Layer 7 of a small transformer language model trained on English Wikipedia (16 layers, counted from 0, width 128).
A neuron's activation on a vector x is GELU(weights . x + bias), where the dot is the dot product.

Input weights of the MLP neurons that the questions are about. A number n stands for n times 0.0066.
n46 (bias -0.065): 27 17 15 -9 19 -23 -11 -17 -9 -28 -33 6 -24 -46 -33 1 26 -1 24 -4 -14 -16 5 9 -19 16 17 -33 12 -8 -3 21 -32 26 21 -23 5 19 9 2 -24 29 -39 -15 30 -7 35 14 -5 23 9 -20 47 19 55 -5 -1 0 -14 -24 4 43 -21 -15 -4 -17 -2 -27 6 42 22 35 3 6 25 6 24 -40 0 5 31 29 -3 -49 41 -7 -3 -53 -11 -8 -6 13 14 -21 26 34 33 -5 24 -6 -6 -42 -4 -52 -46 -32 -23 0 19 -13 51 59 -36 24 -24 -4 -24 -34 -8 -9 -23 13 30 -4 -1 -29 -4 -1
n60 (bias -0.130): 12 -50 -26 10 18 -30 13 -13 -45 12 0 -32 -3 17 -33 -3 22 26 -3 -13 -44 -12 19 67 -30 -10 -27 51 22 38 -12 -47 15 17 25 -3 41 -34 5 15 4 -8 13 -12 3 4 -8 -41 15 30 -2 -25 10 46 13 19 54 -11 -33 -4 -26 10 -6 -24 -29 -7 -37 -4 -24 59 45 -30 -14 19 -8 -2 10 -11 36 38 2 1 44 -2 -8 11 -4 14 -4 47 -27 -26 -5 5 28 19 5 -43 42 5 -54 38 3 -16 -6 21 -47 33 2 0 2 31 21 2 -20 -29 13 -22 -20 20 -48 -34 -16 25 16 2 -45 -39
n73 (bias -0.033): -11 26 -62 7 -21 -3 -10 13 5 -16 26 20 39 -21 -9 17 11 -5 -14 -8 19 -40 -18 11 -22 12 -21 23 -25 -1 1 -10 3 -5 1 15 18 1 3 7 41 2 -42 20 7 19 -38 -18 35 32 -22 -19 50 -5 -1 -30 0 8 1 -11 -7 -15 1 -16 -7 -4 -9 -38 56 3 23 35 38 -41 1 14 50 -34 2 -11 -23 -14 9 -7 -12 -7 -23 -6 -46 64 28 -51 3 -15 9 7 10 27 -12 -25 -7 11 21 14 11 44 -12 -5 -4 21 12 35 19 -4 17 56 -2 -7 -20 53 -56 16 -16 -12 -40 -16 -35 10
n78 (bias -0.174): 8 -12 56 -1 -6 32 -13 7 14 -10 25 -14 -3 32 32 -24 28 -9 8 58 -33 -17 -45 5 -22 -7 -8 -6 -33 -10 31 -45 -11 17 -19 -36 10 -14 -23 -29 18 -14 28 15 -4 7 -32 -43 1 -8 32 -16 -34 -14 12 -14 -32 5 3 -47 4 -14 -14 -46 -40 43 4 -20 6 10 -23 23 -27 52 -9 -8 25 -67 -18 -9 17 25 -23 46 -10 48 -10 -3 10 -11 -2 30 -1 -12 18 -1 -25 -17 33 -11 -21 -12 12 50 -3 45 -10 -22 3 23 34 -25 36 12 4 39 -10 -6 3 17 -13 -1 -3 -8 10 32 -11 5
n158 (bias -0.113): 66 -17 11 -10 18 -31 18 7 24 27 -22 -13 26 7 14 23 7 42 -43 47 -43 7 9 14 8 11 27 -21 11 -37 -13 -15 -35 2 -1 14 -50 -16 -18 6 -40 6 13 -2 16 15 -94 8 33 28 18 -13 -31 25 34 -5 12 2 -7 39 19 8 6 3 6 35 -87 -7 27 6 29 -21 -4 5 15 -26 -20 10 7 34 -48 -23 31 -24 -19 10 28 -18 -12 -11 4 -48 3 0 -18 34 18 17 41 4 -12 -14 -24 -58 -14 -49 7 0 18 -5 -29 7 33 13 19 -5 14 -39 -26 8 -42 -22 -19 9 -24 53 32 8
n163 (bias -0.148): -6 -5 -6 0 1 2 17 8 10 5 31 -3 21 1 17 24 -9 7 -7 -9 13 -4 14 4 -39 6 -5 -4 -30 61 1 10 -10 -27 -22 -35 -13 10 6 -20 -5 1 -11 -18 -9 -2 15 -19 12 -28 18 3 17 22 -7 -3 33 -20 -22 -23 -7 15 23 -21 -24 0 -3 36 8 -6 11 16 6 -2 1 0 -3 -23 -25 29 9 2 -11 -11 14 13 -20 18 18 -6 35 -6 -9 18 -28 15 24 -7 -9 -23 -4 -5 28 -19 -22 20 6 -24 22 2 30 31 13 -9 9 12 -28 -4 -7 2 -23 -53 22 -25 13 16 26 18
n170 (bias -0.143): 2 51 -21 -22 9 9 -14 -2 -9 -20 -5 58 19 14 14 -37 -7 14 6 -4 18 47 -54 43 -12 5 5 -18 -2 22 12 -33 -29 -10 -28 -26 35 -59 13 -1 19 -53 42 8 -40 21 -10 5 -5 29 -22 8 5 6 -3 19 -26 15 -40 -92 -12 20 -15 -14 -14 -7 12 -7 5 26 -16 -10 54 -22 -13 50 -7 21 17 11 -12 -11 -19 -31 4 52 24 18 11 21 -7 -59 -75 29 -12 -8 5 3 -15 -16 -1 68 -2 2 -18 47 -12 -5 -15 -17 -18 -17 -12 59 49 -11 5 20 -14 12 2 -22 19 4 9 12 -34 23
n183 (bias -0.080): -21 -34 7 -16 15 -9 -30 -21 -15 -4 -14 -21 -1 -7 18 49 10 31 -35 38 -25 14 17 -24 41 -10 -6 23 11 17 11 42 5 9 -8 -4 23 -23 10 7 -24 8 -1 -26 30 15 -50 37 -9 -12 -7 28 -38 15 14 -3 28 2 -36 -8 17 32 -10 11 -39 -29 15 1 11 -48 -58 -13 2 24 7 -6 14 7 -45 63 0 9 19 5 -14 -9 15 -36 7 -20 -16 19 39 -16 4 -3 -7 9 -19 43 -19 -1 -3 -26 0 8 5 0 6 2 -24 47 26 -32 10 -19 11 32 -10 36 -36 45 27 -25 -2 -22 25 -3
n186 (bias -0.103): 11 25 12 -10 58 -6 26 26 9 -47 6 -43 -7 -2 28 2 -17 -40 -35 28 25 -2 4 24 -9 14 8 31 29 -8 -3 -19 -4 5 -15 -28 24 -49 19 -10 2 -5 -41 3 2 27 17 6 -13 27 -16 20 4 -8 36 -18 -16 4 1 -8 9 38 -16 10 -48 -15 -35 -25 -10 16 -6 13 8 -24 -41 -2 -10 18 -4 -22 19 -6 -3 68 -28 26 -11 -30 21 5 16 25 -91 -26 53 -2 27 17 34 55 40 20 9 19 -30 -7 -33 29 -11 -36 -33 -14 -8 50 6 55 -26 -42 12 -57 -19 -13 -7 -12 17 38 -32 -1
n212 (bias -0.064): 10 45 -18 16 -19 -19 -60 12 -16 -1 -21 -20 -15 12 27 -44 20 -21 16 -9 14 -19 -24 -32 26 -28 -5 -23 18 31 5 -13 16 44 12 -9 14 18 -1 -16 -36 -33 -7 17 32 7 5 -31 17 14 24 -29 -24 -29 15 -4 -1 -5 19 -1 16 33 9 3 -36 -15 -1 -12 -2 12 10 0 31 25 -13 11 11 -26 -6 11 -1 -10 1 4 7 35 -8 4 23 11 -7 -11 -45 6 27 -26 5 8 -9 -17 -30 -1 1 -47 1 1 10 -20 3 34 -12 -13 31 37 9 0 6 1 -21 17 43 1 -6 -17 17 1 -21 0
n215 (bias -0.193): -3 1 9 -37 -6 -19 -45 -30 -13 16 -15 -29 19 7 22 -22 45 16 -13 -7 11 4 24 4 16 -35 6 -31 5 24 -1 4 -20 -43 -11 18 -14 -15 10 12 -10 9 26 29 11 -1 -35 -6 -6 9 9 11 -4 60 16 -7 1 1 -44 -4 11 -7 -23 -9 -2 -11 -50 -36 -7 -10 -22 15 1 24 20 -17 18 -13 -5 18 8 21 -20 23 -9 25 -44 -5 -6 29 -2 -1 -4 2 23 2 24 24 35 7 -2 8 -19 14 22 4 -6 42 -8 -1 -16 7 -24 27 -2 3 6 32 44 -15 -14 -2 9 -22 -5 -19 29 -3
n318 (bias -0.058): -9 -8 -38 22 -25 22 -1 46 -16 -7 3 51 -3 -1 -13 -26 -15 45 33 19 -20 7 27 0 -12 -8 -16 27 3 36 -35 -7 -43 -24 -6 -12 -47 -9 17 -18 16 1 30 -25 -9 63 -29 3 -3 -3 -1 -5 3 3 9 32 5 -1 -10 -36 0 1 51 -2 16 -5 21 -51 -13 26 3 -2 -2 -23 43 -12 26 -11 18 3 24 12 -8 -7 -38 -7 -19 -17 26 30 -29 -31 32 -1 -20 -2 -4 21 -4 -10 28 31 -29 17 9 -30 14 19 -4 12 7 -15 17 15 8 -8 -11 -6 9 19 -27 39 14 -39 -38 6 19 -2
n328 (bias -0.036): -14 -6 7 2 2 -19 -13 24 -62 28 -9 -12 -2 1 -18 22 -33 -5 25 15 13 19 4 -21 -22 1 11 -4 -8 0 34 -11 23 -8 22 17 7 -20 10 -19 -22 -10 -4 42 19 -18 -13 9 -23 -28 58 33 -39 -65 42 -27 14 40 26 -39 -31 24 0 18 -11 -42 -59 -10 -30 24 -13 23 -19 -2 23 -33 36 14 6 24 17 -19 -53 5 7 -23 -40 44 1 -32 21 3 -62 9 8 30 -4 8 48 56 -39 3 -21 1 -15 8 0 67 18 -17 5 20 -16 -29 17 -2 -2 7 5 -15 18 70 -22 -32 -18 0 -16 25
n388 (bias -0.160): -9 63 -13 -13 -5 31 -21 -11 14 9 -2 -2 -49 1 -4 -3 -18 12 5 31 46 -26 -22 -3 5 5 15 -1 -40 -18 -4 -1 -16 34 25 19 -8 -30 -35 13 -21 16 4 -41 -1 12 2 19 -11 33 31 -15 -19 -9 22 -3 34 -6 11 1 4 -13 -6 14 -28 12 -7 10 28 32 -18 -16 -32 -7 -18 11 -35 22 20 -28 -29 -10 52 3 -28 0 -16 15 -15 12 44 26 -8 -24 -5 -14 -13 -35 -4 11 2 -10 14 -3 -23 -22 -10 1 42 32 -13 -6 35 32 11 4 8 -4 34 8 -15 5 -13 -9 8 -18 -13 11
n410 (bias -0.068): -6 -65 22 -45 -11 -18 5 33 26 15 -1 -35 -18 9 -20 -24 -13 -52 -23 -17 -12 -34 9 -40 -15 32 12 44 2 -1 7 9 25 21 -31 -12 7 -17 -17 -7 -18 52 -18 -39 60 -48 -15 16 4 -22 18 37 -29 -47 8 -18 10 20 3 11 -24 12 7 -3 -24 14 -26 37 -7 10 17 26 5 -33 18 -44 12 -48 -38 37 -7 43 28 4 31 -10 -22 8 -2 -44 32 39 18 -8 15 -19 -46 68 -30 -17 33 0 -20 68 5 0 7 65 -1 36 -1 26 52 51 -20 22 12 -50 -19 -9 39 18 -38 5 -31 43 -30 -27
n417 (bias -0.096): -31 -25 26 0 28 41 -30 -20 -22 6 -21 -11 56 -59 -22 10 -14 33 16 -4 -6 -18 -28 4 -35 -29 -36 41 -2 7 -21 26 9 27 35 -7 20 56 -38 30 -30 22 -4 0 -33 23 7 -25 -10 -8 28 23 -59 -5 30 -19 40 -27 35 11 -10 -23 -37 -56 -21 -22 22 -15 12 34 5 34 -31 33 -23 -7 6 -6 34 -15 -19 -5 -26 -79 48 -56 4 3 -7 -20 -2 8 -7 -21 7 -10 6 8 54 -1 -10 16 44 -5 16 -16 66 8 33 -4 46 13 28 -2 -5 -22 26 25 8 20 12 -32 -6 -2 -50 -23 5 -33
n427 (bias -0.090): 6 11 8 -20 2 15 -21 -51 -64 -10 1 -1 25 10 6 2 -28 39 36 4 32 16 2 29 -22 18 -56 -43 -23 73 -27 37 -2 -11 5 -2 -20 -22 29 -5 20 -33 11 43 2 1 -39 -4 23 -21 -5 30 -58 -14 -17 -9 -56 -1 7 -27 4 28 -21 -5 -11 4 36 -7 27 -4 -25 -27 8 20 23 25 -24 -8 27 44 -55 -21 -14 -11 1 13 35 -18 -7 4 -22 1 -32 40 7 -49 14 6 -42 28 -14 59 -36 1 4 -11 40 -13 39 17 -12 12 9 5 -39 7 7 7 -27 15 44 17 -22 11 -12 30 -9 7
n449 (bias -0.051): 6 -22 -31 -26 -8 20 -1 4 -7 -22 15 17 50 7 -27 1 7 -15 -12 12 64 -21 8 31 5 17 40 38 -39 7 -3 14 13 16 11 -33 26 -12 40 8 4 7 -18 24 -16 -14 22 -9 13 -23 -7 -46 4 31 -19 -2 -6 6 -31 -42 17 -8 -68 3 22 -16 -14 -5 -7 -27 -27 75 34 23 21 -7 37 -49 -9 -4 30 -44 8 -22 -19 -2 -14 -9 5 -12 -11 3 6 -30 -8 20 -9 -5 -15 34 14 -1 10 0 11 12 33 -10 -5 -14 -25 30 12 58 -5 -12 -9 -8 -3 15 10 -12 -9 45 -42 -17 -5 4
n454 (bias -0.115): 47 17 -7 14 -9 22 18 5 -17 25 30 24 21 -16 19 17 10 4 -58 -25 -32 -8 16 2 17 -11 7 17 -35 88 -1 -38 6 5 26 -28 37 2 20 18 -3 18 -10 -12 15 35 -25 18 19 -32 -39 -49 -15 -46 28 24 14 -33 -14 -40 -13 23 -6 7 -16 -54 3 -11 12 -1 -12 -15 3 -31 48 -34 20 -27 -8 -27 1 39 20 31 16 42 -4 -4 -18 -45 -1 25 -14 -6 -33 -17 12 -3 28 2 -23 45 -31 -12 31 7 24 19 -25 -7 -17 -3 -23 -13 -4 -28 33 24 -11 31 -17 -2 9 -8 -58 -2 -9 41
n458 (bias -0.086): -30 -47 -45 4 -1 11 -42 6 -8 -20 21 -25 -8 -28 29 -1 15 30 19 -1 8 6 6 40 -13 26 -14 12 30 -15 1 16 -27 -38 9 9 16 -3 -23 -6 -58 20 -12 -15 28 -32 37 30 -1 8 -40 1 -1 23 -8 -28 -16 -12 13 23 -33 27 1 9 36 -78 -5 -1 36 -1 29 -31 39 -29 9 -37 24 -35 -1 4 2 43 17 -25 49 28 9 19 10 -29 8 -20 -9 6 9 -27 16 31 -12 6 8 3 33 2 -10 -11 23 16 -4 -11 9 -10 21 15 -3 0 -3 -21 47 -7 -17 4 -47 -24 7 9 -20 41
n463 (bias -0.000): 11 -20 -40 15 -8 -6 -55 -16 1 -29 2 38 33 -39 9 23 -16 40 22 -14 24 63 10 -25 44 -49 -1 -17 -20 -25 13 24 40 -13 -9 -56 43 17 5 36 -7 -16 35 30 -12 -47 -4 -35 -42 -27 -19 22 -6 -13 13 5 -40 11 21 43 0 -8 20 54 -29 -36 -16 19 17 21 18 -3 3 -18 -10 19 -10 45 -16 -40 11 -48 -31 -39 -2 -25 3 29 27 -21 25 5 32 -29 -6 70 33 29 -26 -2 -55 22 -26 -34 9 7 -26 25 25 24 -30 -6 27 28 31 13 24 -13 -63 12 -7 16 -56 -25 43 45 -4 -14
n484 (bias -0.060): -28 -18 -6 48 3 55 -19 -36 -34 -16 4 -40 -15 -2 -23 0 -30 27 34 15 2 -12 31 -8 49 -9 -11 27 24 5 -28 -31 -24 31 21 66 -40 -7 38 -29 -20 7 38 -15 -6 7 -11 16 6 -53 19 73 23 -26 25 -6 5 -29 -20 -24 1 -19 17 -1 -21 -20 -2 -13 5 16 -21 0 -7 -5 -24 -10 10 18 -1 13 42 -16 22 -33 59 -28 39 -5 63 19 25 11 -31 8 -14 36 -3 9 27 -2 -4 -13 -35 -3 -30 -28 -30 15 0 -35 -27 -6 -26 5 30 44 16 -25 -24 -32 3 49 -14 -54 32 -3 24 -4
n506 (bias -0.094): 25 -30 -21 19 6 -19 -9 -10 22 9 23 5 17 -28 8 19 20 -28 1 12 -3 30 17 -6 16 -2 38 -18 0 -38 -14 -6 -56 -27 -25 32 18 -44 -29 32 28 -16 1 3 -29 -4 15 -21 25 -33 19 12 -19 21 -15 27 32 18 -21 10 33 -17 -61 7 51 -1 65 1 39 -3 -20 -11 -7 10 16 10 -24 -21 13 12 44 37 -2 -1 15 24 13 -40 -9 52 25 20 15 -35 -7 -20 -13 -41 18 -5 -22 67 -33 -37 5 -5 -84 -3 -49 -26 -36 15 -6 32 -1 -30 11 -19 7 -47 -26 21 -34 27 -15 18 38 38

Each question shows a token from some text and the vector x that enters the MLP there. A number n stands for n times 0.065.

"ah": -9 12 -6 10 8 -28 32 -13 57 41 -24 6 -28 -9 -13 -1 -5 -12 -6 -11 -2 23 -2 -42 18 2 16 10 27 -5 28 -4 18 -21 -9 -10 -36 23 6 -9 -21 -3 -8 -31 -7 34 -5 -15 -16 17 7 12 -11 1 -4 9 -15 0 41 22 13 42 15 -2 -20 23 8 -4 -2 -25 -15 9 34 -10 -6 -20 -31 -5 11 11 -14 -25 -4 -25 -10 -14 1 -22 59 5 -49 54 -20 -4 -20 -7 -29 -33 18 11 5 -13 21 39 23 -1 -37 -22 19 17 -39 13 -12 -38 4 17 -11 -6 3 13 6 3 -1 36 8 -10 11 44
Which neuron fires most, and how strongly? n183, at about 1.7

"was ": 16 12 19 -5 17 -14 13 -25 10 46 -8 -11 3 29 3 -9 14 -12 -5 -43 -4 11 6 -10 -9 -7 12 27 -6 1 0 3 5 -49 12 -42 -15 -12 11 -11 17 22 -8 -44 -14 4 -24 -21 0 38 17 -6 9 18 -9 -28 -15 -20 39 8 6 41 12 2 24 30 -16 -7 7 11 16 -4 32 3 16 19 -13 10 19 -4 -8 -24 -7 -30 20 -17 6 -15 10 5 -39 27 -15 -3 -9 -28 -8 -34 15 10 1 -9 -5 22 21 35 -23 -37 2 1 -39 -2 -12 -41 13 -15 -25 -14 2 52 -4 -31 5 38 34 9 -20 20
Which of these neurons fires most? n60

"n": 0 16 -4 -3 -4 -7 6 -15 24 49 29 -16 -4 21 4 -3 6 6 3 -34 14 2 -13 -44 2 -9 11 26 17 14 26 0 15 -23 12 -2 -21 -11 25 -5 4 9 -8 -51 -9 13 -19 -21 -8 19 25 -6 14 -5 11 -30 -36 -4 60 -9 -19 4 23 -14 1 12 1 -12 4 -14 14 15 -1 20 -1 -9 -22 -5 40 -14 17 -19 -9 -16 5 -22 10 5 9 -1 -35 50 -15 -9 -8 18 -38 -40 6 3 13 -10 -1 45 9 14 -51 -31 -7 15 -42 -9 2 -27 -10 31 -27 -10 26 9 -6 8 5 41 32 -20 -5 47
Which of these neurons fires most? n78

"pro": -16 14 7 7 11 10 -30 -31 28 40 -11 19 -42 -3 -8 22 14 -2 -17 -32 -13 37 24 -16 -12 19 18 25 20 8 21 10 -20 -44 49 -28 2 3 11 -5 0 10 -1 -46 8 31 3 -21 5 14 -20 -6 32 31 -26 -18 -28 17 53 14 -7 29 24 3 14 7 -33 -11 -11 -15 30 28 17 13 -9 -19 -5 -8 24 -23 -7 -20 5 -49 28 -4 19 -30 -9 -9 -20 22 -18 5 3 -19 -7 -33 17 18 0 -15 3 42 21 -7 -23 -46 -12 13 -32 -8 9 -18 -4 6 -56 3 15 23 -1 -12 5 -1 1 -12 7 23
Which neuron fires most, and how strongly? n458, at about 2.9

"av": 1 13 -10 -4 20 -1 10 -30 -4 51 16 26 -18 14 15 0 0 3 -12 -17 -1 19 17 -29 -4 1 28 20 43 -1 33 19 9 -38 1 -25 -21 23 10 -15 -17 2 -22 -30 -13 15 -18 -22 -10 9 -9 24 5 17 -11 -13 -24 14 39 14 -3 34 1 -18 -4 24 15 -3 -10 8 34 36 9 1 30 -8 -5 -15 35 -16 -18 -23 -32 -55 3 -20 14 -28 -5 9 -29 44 -30 6 15 4 0 -38 29 14 -10 -16 0 42 9 -5 -45 -49 -15 10 -24 0 -36 -28 2 19 -25 0 20 3 12 -13 7 22 15 -40 -3 45
Which of these neurons fires most? n46

"After ": -7 13 -16 -21 18 -6 -9 -12 32 44 -16 1 -21 39 -6 -22 0 2 -14 -54 8 27 17 -8 -1 13 10 36 21 13 -16 -6 40 -32 9 -28 -8 -9 19 -6 -14 19 3 -60 -14 4 -21 -27 10 15 20 -3 -6 30 -14 -8 2 -6 36 13 4 12 -5 -1 11 40 5 -2 -4 1 9 7 47 -15 28 7 -21 8 1 3 -13 -25 -42 -10 4 -10 21 -3 22 19 -23 4 6 9 -9 -22 -38 -34 39 10 15 -12 16 31 16 34 -32 -36 9 -9 -37 19 17 -45 -8 -20 -19 12 5 20 4 -30 -8 12 26 -31 10 6
Which neuron fires most, and how strongly? n60, at about 2.8

"er ": -9 9 -2 5 -3 -5 -19 -9 3 37 -8 14 19 3 -1 6 25 17 7 -27 4 21 -3 -16 -1 8 17 13 16 4 10 29 13 -56 -14 3 -27 4 24 -5 18 17 -28 -41 0 31 -13 -7 15 -6 -3 -6 28 -4 -20 -12 -40 -8 47 39 -4 32 -3 -18 9 25 -12 -5 12 -14 -3 8 -6 -4 0 8 -23 5 22 -15 -8 -27 -36 -38 16 -23 30 2 3 17 -40 38 -12 30 -13 -23 -9 -32 12 13 -5 1 -1 41 18 29 -2 -36 -15 18 -39 10 -4 -37 6 -4 -15 -6 11 37 -9 -36 6 21 15 -18 -13 20
Which neuron fires most, and how strongly? n427, at about 2.9

"son": -3 16 -14 -6 -5 -16 -23 -28 17 46 -9 1 4 14 10 8 2 4 -12 -21 14 41 -23 -21 27 -16 18 31 19 17 35 25 13 -20 2 -13 -35 6 32 -5 18 22 -8 -49 -3 23 -18 -14 12 11 17 -7 20 7 11 3 0 -1 46 -27 6 20 -4 -3 13 -5 -1 -12 12 -11 -5 -3 10 12 5 -7 -10 0 13 -18 2 -34 -49 -31 8 -13 20 -47 17 -6 -38 21 -2 31 7 -18 -19 -28 36 16 16 -26 4 26 25 7 -27 -48 2 11 -35 -16 2 -64 4 7 -45 -15 22 6 0 -16 11 48 5 -30 17 43
Which of these neurons fires most? n183

"took ": -7 9 -5 -12 19 8 2 -19 9 36 1 26 -5 25 -9 1 10 7 -11 -29 26 15 -12 -9 -8 -4 3 19 7 15 6 15 15 -34 1 -24 -21 -18 25 -9 10 5 -6 -43 -20 30 -3 -18 -26 16 -3 21 14 21 -22 -22 -28 -10 35 1 3 42 -4 -10 16 12 -18 -5 -19 30 15 13 31 20 19 29 -4 -2 -5 -8 4 -23 -20 -19 -4 0 1 -5 13 21 -30 30 -15 30 -15 -18 -15 -55 17 31 13 -10 15 29 20 39 2 -59 -8 -5 -41 5 -7 -64 14 -25 -33 -3 27 28 0 -39 2 17 27 -20 -11 24
Which neuron fires most, and how strongly? n170, at about 4.1

"Fil": -6 17 2 -21 4 -9 -18 -33 46 29 1 -27 -27 6 10 18 9 -3 -9 -30 7 19 -3 -32 16 -17 36 50 0 21 20 9 13 -47 23 -25 -5 16 -4 24 -3 2 1 -40 -5 16 -23 -15 -2 14 16 5 34 22 3 -10 -13 5 29 7 11 27 -7 14 19 15 -9 10 -27 -59 -2 -9 20 -5 0 -7 -12 21 -23 -6 -20 -30 -39 -17 14 -22 1 -5 17 -30 -26 24 19 29 -4 -24 6 -23 26 -5 6 -37 1 65 48 -9 -36 -22 1 -19 -32 16 3 -48 -4 7 -24 9 -2 8 -2 4 19 42 6 10 -2 3
Which neuron fires most, and how strongly? n183, at about 3.1

"sup": 6 1 8 -16 -1 -12 0 -14 23 43 -25 14 -22 6 3 19 16 2 -6 -26 -15 45 -24 -2 18 16 37 14 26 9 3 17 11 -35 27 -10 -19 -6 34 -27 -14 -7 -2 -54 -20 18 -6 -19 -8 -16 -15 16 42 30 -10 -1 -4 23 36 18 -10 36 -9 -13 17 39 12 -21 4 -16 16 17 24 -23 32 -31 -2 -15 18 -10 13 -12 -15 -34 -1 -1 10 12 12 -13 -42 23 -32 33 15 -15 -5 -43 20 6 8 -29 14 29 10 30 -7 -46 10 15 -38 -1 -7 -34 21 -6 -47 -9 20 4 -4 -16 1 22 5 -26 -32 1
Which of these neurons fires most? n170

"e": 1 13 -16 -8 13 -15 -13 -4 30 34 -22 -15 7 18 1 -10 14 -2 -10 -17 30 8 7 -21 14 -26 10 36 30 17 17 5 4 -35 33 22 -35 -19 19 -12 9 24 -6 -37 -37 24 -9 9 15 -1 -10 -2 14 29 -10 -1 -19 4 26 9 26 30 8 -2 15 25 -12 -9 5 -18 -2 13 -19 -1 8 13 -23 -5 15 8 4 -17 -31 -28 43 -22 2 5 22 -13 -61 34 -7 13 -15 15 -22 -50 19 7 1 -15 -6 49 -2 -3 -37 -28 -5 -1 -49 -2 -6 -50 7 15 -26 22 18 15 -5 2 0 16 17 -40 -22 35
Which two neurons fire most, strongest first? n484, n215

"ersh": -2 27 -6 2 -7 -3 -20 -18 9 41 -3 19 2 12 18 -8 -3 5 5 -30 -6 25 -4 -6 5 -10 23 54 34 11 10 22 29 -40 20 -12 -21 -13 15 5 -6 10 -33 -32 -9 30 -21 0 -8 2 6 3 -16 1 4 -10 -30 -8 33 -6 9 31 11 12 -4 34 14 -12 -4 -20 21 27 5 20 2 -16 -16 -8 31 2 -3 -29 -48 -35 30 -19 26 -29 12 -14 -70 26 18 37 -17 -2 4 -37 29 4 -6 -44 -5 22 0 37 -29 -37 -36 12 -34 10 -14 -33 16 -20 -39 -3 19 16 0 7 9 6 -3 -18 6 18
Which neuron fires most, and how strongly? n183, at about 2.1

"\n": -15 23 6 11 21 -13 -5 -14 26 49 -1 -8 15 10 -1 17 15 -19 -6 -39 3 28 25 -15 -14 19 21 24 13 11 2 14 -2 -58 24 -7 -34 14 16 -3 -2 7 -25 -49 -7 4 2 -16 21 1 4 18 12 18 4 25 -39 0 35 1 20 18 -10 9 24 -4 34 5 11 -20 -17 8 13 -12 21 -13 -18 -4 25 8 -9 -21 -4 -38 17 -12 2 -4 25 21 -27 46 -22 3 -7 -13 -17 -30 19 -14 -12 -12 1 28 22 20 -21 -48 1 -1 -37 2 -5 -42 -8 -31 -15 4 -6 24 5 -32 -13 9 1 -17 29 31
Which of these neurons fires most? n506

"oper": 16 23 16 -6 3 -13 -20 -43 7 40 2 6 -17 7 5 30 20 30 19 -4 21 24 8 -17 -1 15 23 4 -9 6 15 0 7 -46 13 -32 -22 -2 35 -13 13 8 -11 -28 -19 15 -20 -7 -4 13 -3 7 4 13 -3 -1 0 -1 41 19 -13 19 1 8 20 -7 -14 -14 26 -33 25 8 29 2 18 -5 -26 0 28 -24 -12 -37 -28 -41 10 -16 27 -21 -8 -14 -34 33 -20 28 -11 -8 2 -38 39 17 -5 -29 -1 48 12 -8 -30 -46 -16 2 -30 -3 -18 -50 19 14 -52 -15 32 20 12 0 -8 39 9 -40 5 19
Which two neurons fire most, strongest first? n427, n158

"in ": 5 39 -7 -4 2 0 -14 -13 26 48 -4 2 -13 23 -3 17 1 -11 18 -41 11 31 7 -16 -1 11 -4 19 31 15 -8 4 6 -47 5 -11 -13 -6 13 -15 2 -3 -22 -46 -13 10 -9 -10 10 17 -11 -14 28 17 -13 -23 -26 0 13 -2 -4 27 -4 -2 17 43 -4 -12 -4 6 14 4 7 -29 10 -7 1 16 10 -4 5 -20 -49 -33 12 -7 -1 -24 22 -2 -21 14 -14 10 -17 -2 -16 -33 15 3 9 3 24 36 10 5 -28 -42 -6 5 -35 2 13 -24 -3 -12 -29 18 28 47 11 -44 13 34 34 -28 13 42
Which neuron fires most, and how strongly? n170, at about 3

"com": -24 21 1 11 -28 -8 2 -16 14 40 -25 9 13 17 11 -6 10 24 4 -33 24 33 -35 -14 -4 -12 20 22 18 -14 16 6 1 -47 48 -17 -17 2 2 -5 18 18 -12 -53 -21 23 2 -24 -8 18 -5 -10 26 46 -2 25 -7 -7 33 16 25 41 -6 -13 30 12 -13 -5 -10 1 18 11 10 -16 28 -9 -18 2 4 1 -17 -20 1 -45 11 0 6 -21 25 -18 -24 43 -16 11 -10 -19 -4 -32 13 3 33 -22 -14 43 19 8 -52 -64 0 14 -30 -5 -7 -37 2 6 -39 7 6 19 -2 0 18 19 9 -21 -20 -13
Which of these neurons fires most? n46

". ": -13 19 6 -7 3 -4 -4 -12 26 42 -8 -5 11 27 -1 -8 10 -9 9 -37 19 7 -5 -18 9 11 16 0 35 7 20 1 13 -50 -11 -30 -21 29 21 -14 22 34 -42 -40 -2 -2 -13 -12 7 38 8 6 27 11 -9 -27 -53 -13 54 15 12 26 12 15 0 -3 1 1 -5 -8 4 26 17 -3 10 -16 -21 -1 21 -3 19 -9 -40 -14 16 -4 7 2 22 31 -27 36 -33 18 -5 8 1 -36 15 0 14 -35 -4 29 24 22 -35 -33 -11 1 -33 20 -4 -20 -9 -7 -12 -5 16 -17 7 -49 7 4 -2 -30 -2 4
Which neuron fires most, and how strongly? n186, at about 1.7

"um": 9 11 -12 16 -10 -6 -15 -8 6 51 -13 -23 -27 12 15 -33 9 6 -16 -13 32 16 -21 -20 9 -5 15 34 -3 6 24 2 15 -19 -2 18 -40 27 14 -12 -13 25 14 -44 8 9 -1 -10 -22 15 31 16 36 -1 6 -3 -27 -11 54 7 5 28 22 0 10 27 19 -10 4 -15 13 13 -6 -35 26 -11 -16 -7 33 -18 -30 -38 -12 -26 5 -11 -5 9 32 11 -29 29 -17 8 -6 -7 -18 -55 11 8 13 -35 -2 23 16 -1 -41 -8 -19 8 -40 11 -21 -28 18 24 -34 1 20 19 -9 3 -14 19 10 -21 -8 29
Which neuron fires most, and how strongly? n388, at about 3.2

".": 9 20 13 -1 9 -14 -28 -7 -7 40 -18 -22 -3 24 20 12 3 -7 2 -39 3 16 -7 15 0 -5 -2 25 25 10 -3 -5 20 -34 26 -5 -40 -3 16 0 6 38 -29 -50 -6 10 -23 -2 9 13 -10 12 14 34 4 12 -27 -18 25 13 25 13 30 0 21 13 30 -5 6 -3 9 24 4 12 28 -3 -11 -3 2 5 5 -24 -34 -40 1 -22 -2 17 54 16 -56 31 -32 11 -10 -26 -11 -32 -1 6 4 -8 7 33 43 3 -39 -53 0 9 -34 -3 -3 -43 5 -6 17 -10 -14 7 -24 -23 -8 26 35 -33 -2 11
Which two neurons fire most, strongest first? n60, n427

"ag": -2 21 -4 -35 12 -11 30 -9 28 55 -16 7 -27 13 8 5 -6 -3 -15 -19 19 13 -1 -38 4 23 12 26 34 -8 37 -2 26 -41 -3 18 -20 14 -7 -6 -6 9 -32 -31 -11 -2 -21 -9 -5 26 -10 17 24 7 -14 7 -31 3 28 9 -3 23 7 1 10 22 32 11 -3 4 -8 13 41 -14 -13 -16 -10 -13 22 2 -34 -38 -1 -10 14 -10 18 -10 26 -1 -50 53 -43 -1 -14 -15 -10 -21 21 6 13 -28 16 45 13 8 -47 -27 -2 5 -39 10 -18 -46 8 21 -33 12 7 8 15 -11 18 3 1 -4 -2 21
Which neuron fires most, and how strongly? n186, at about 2.1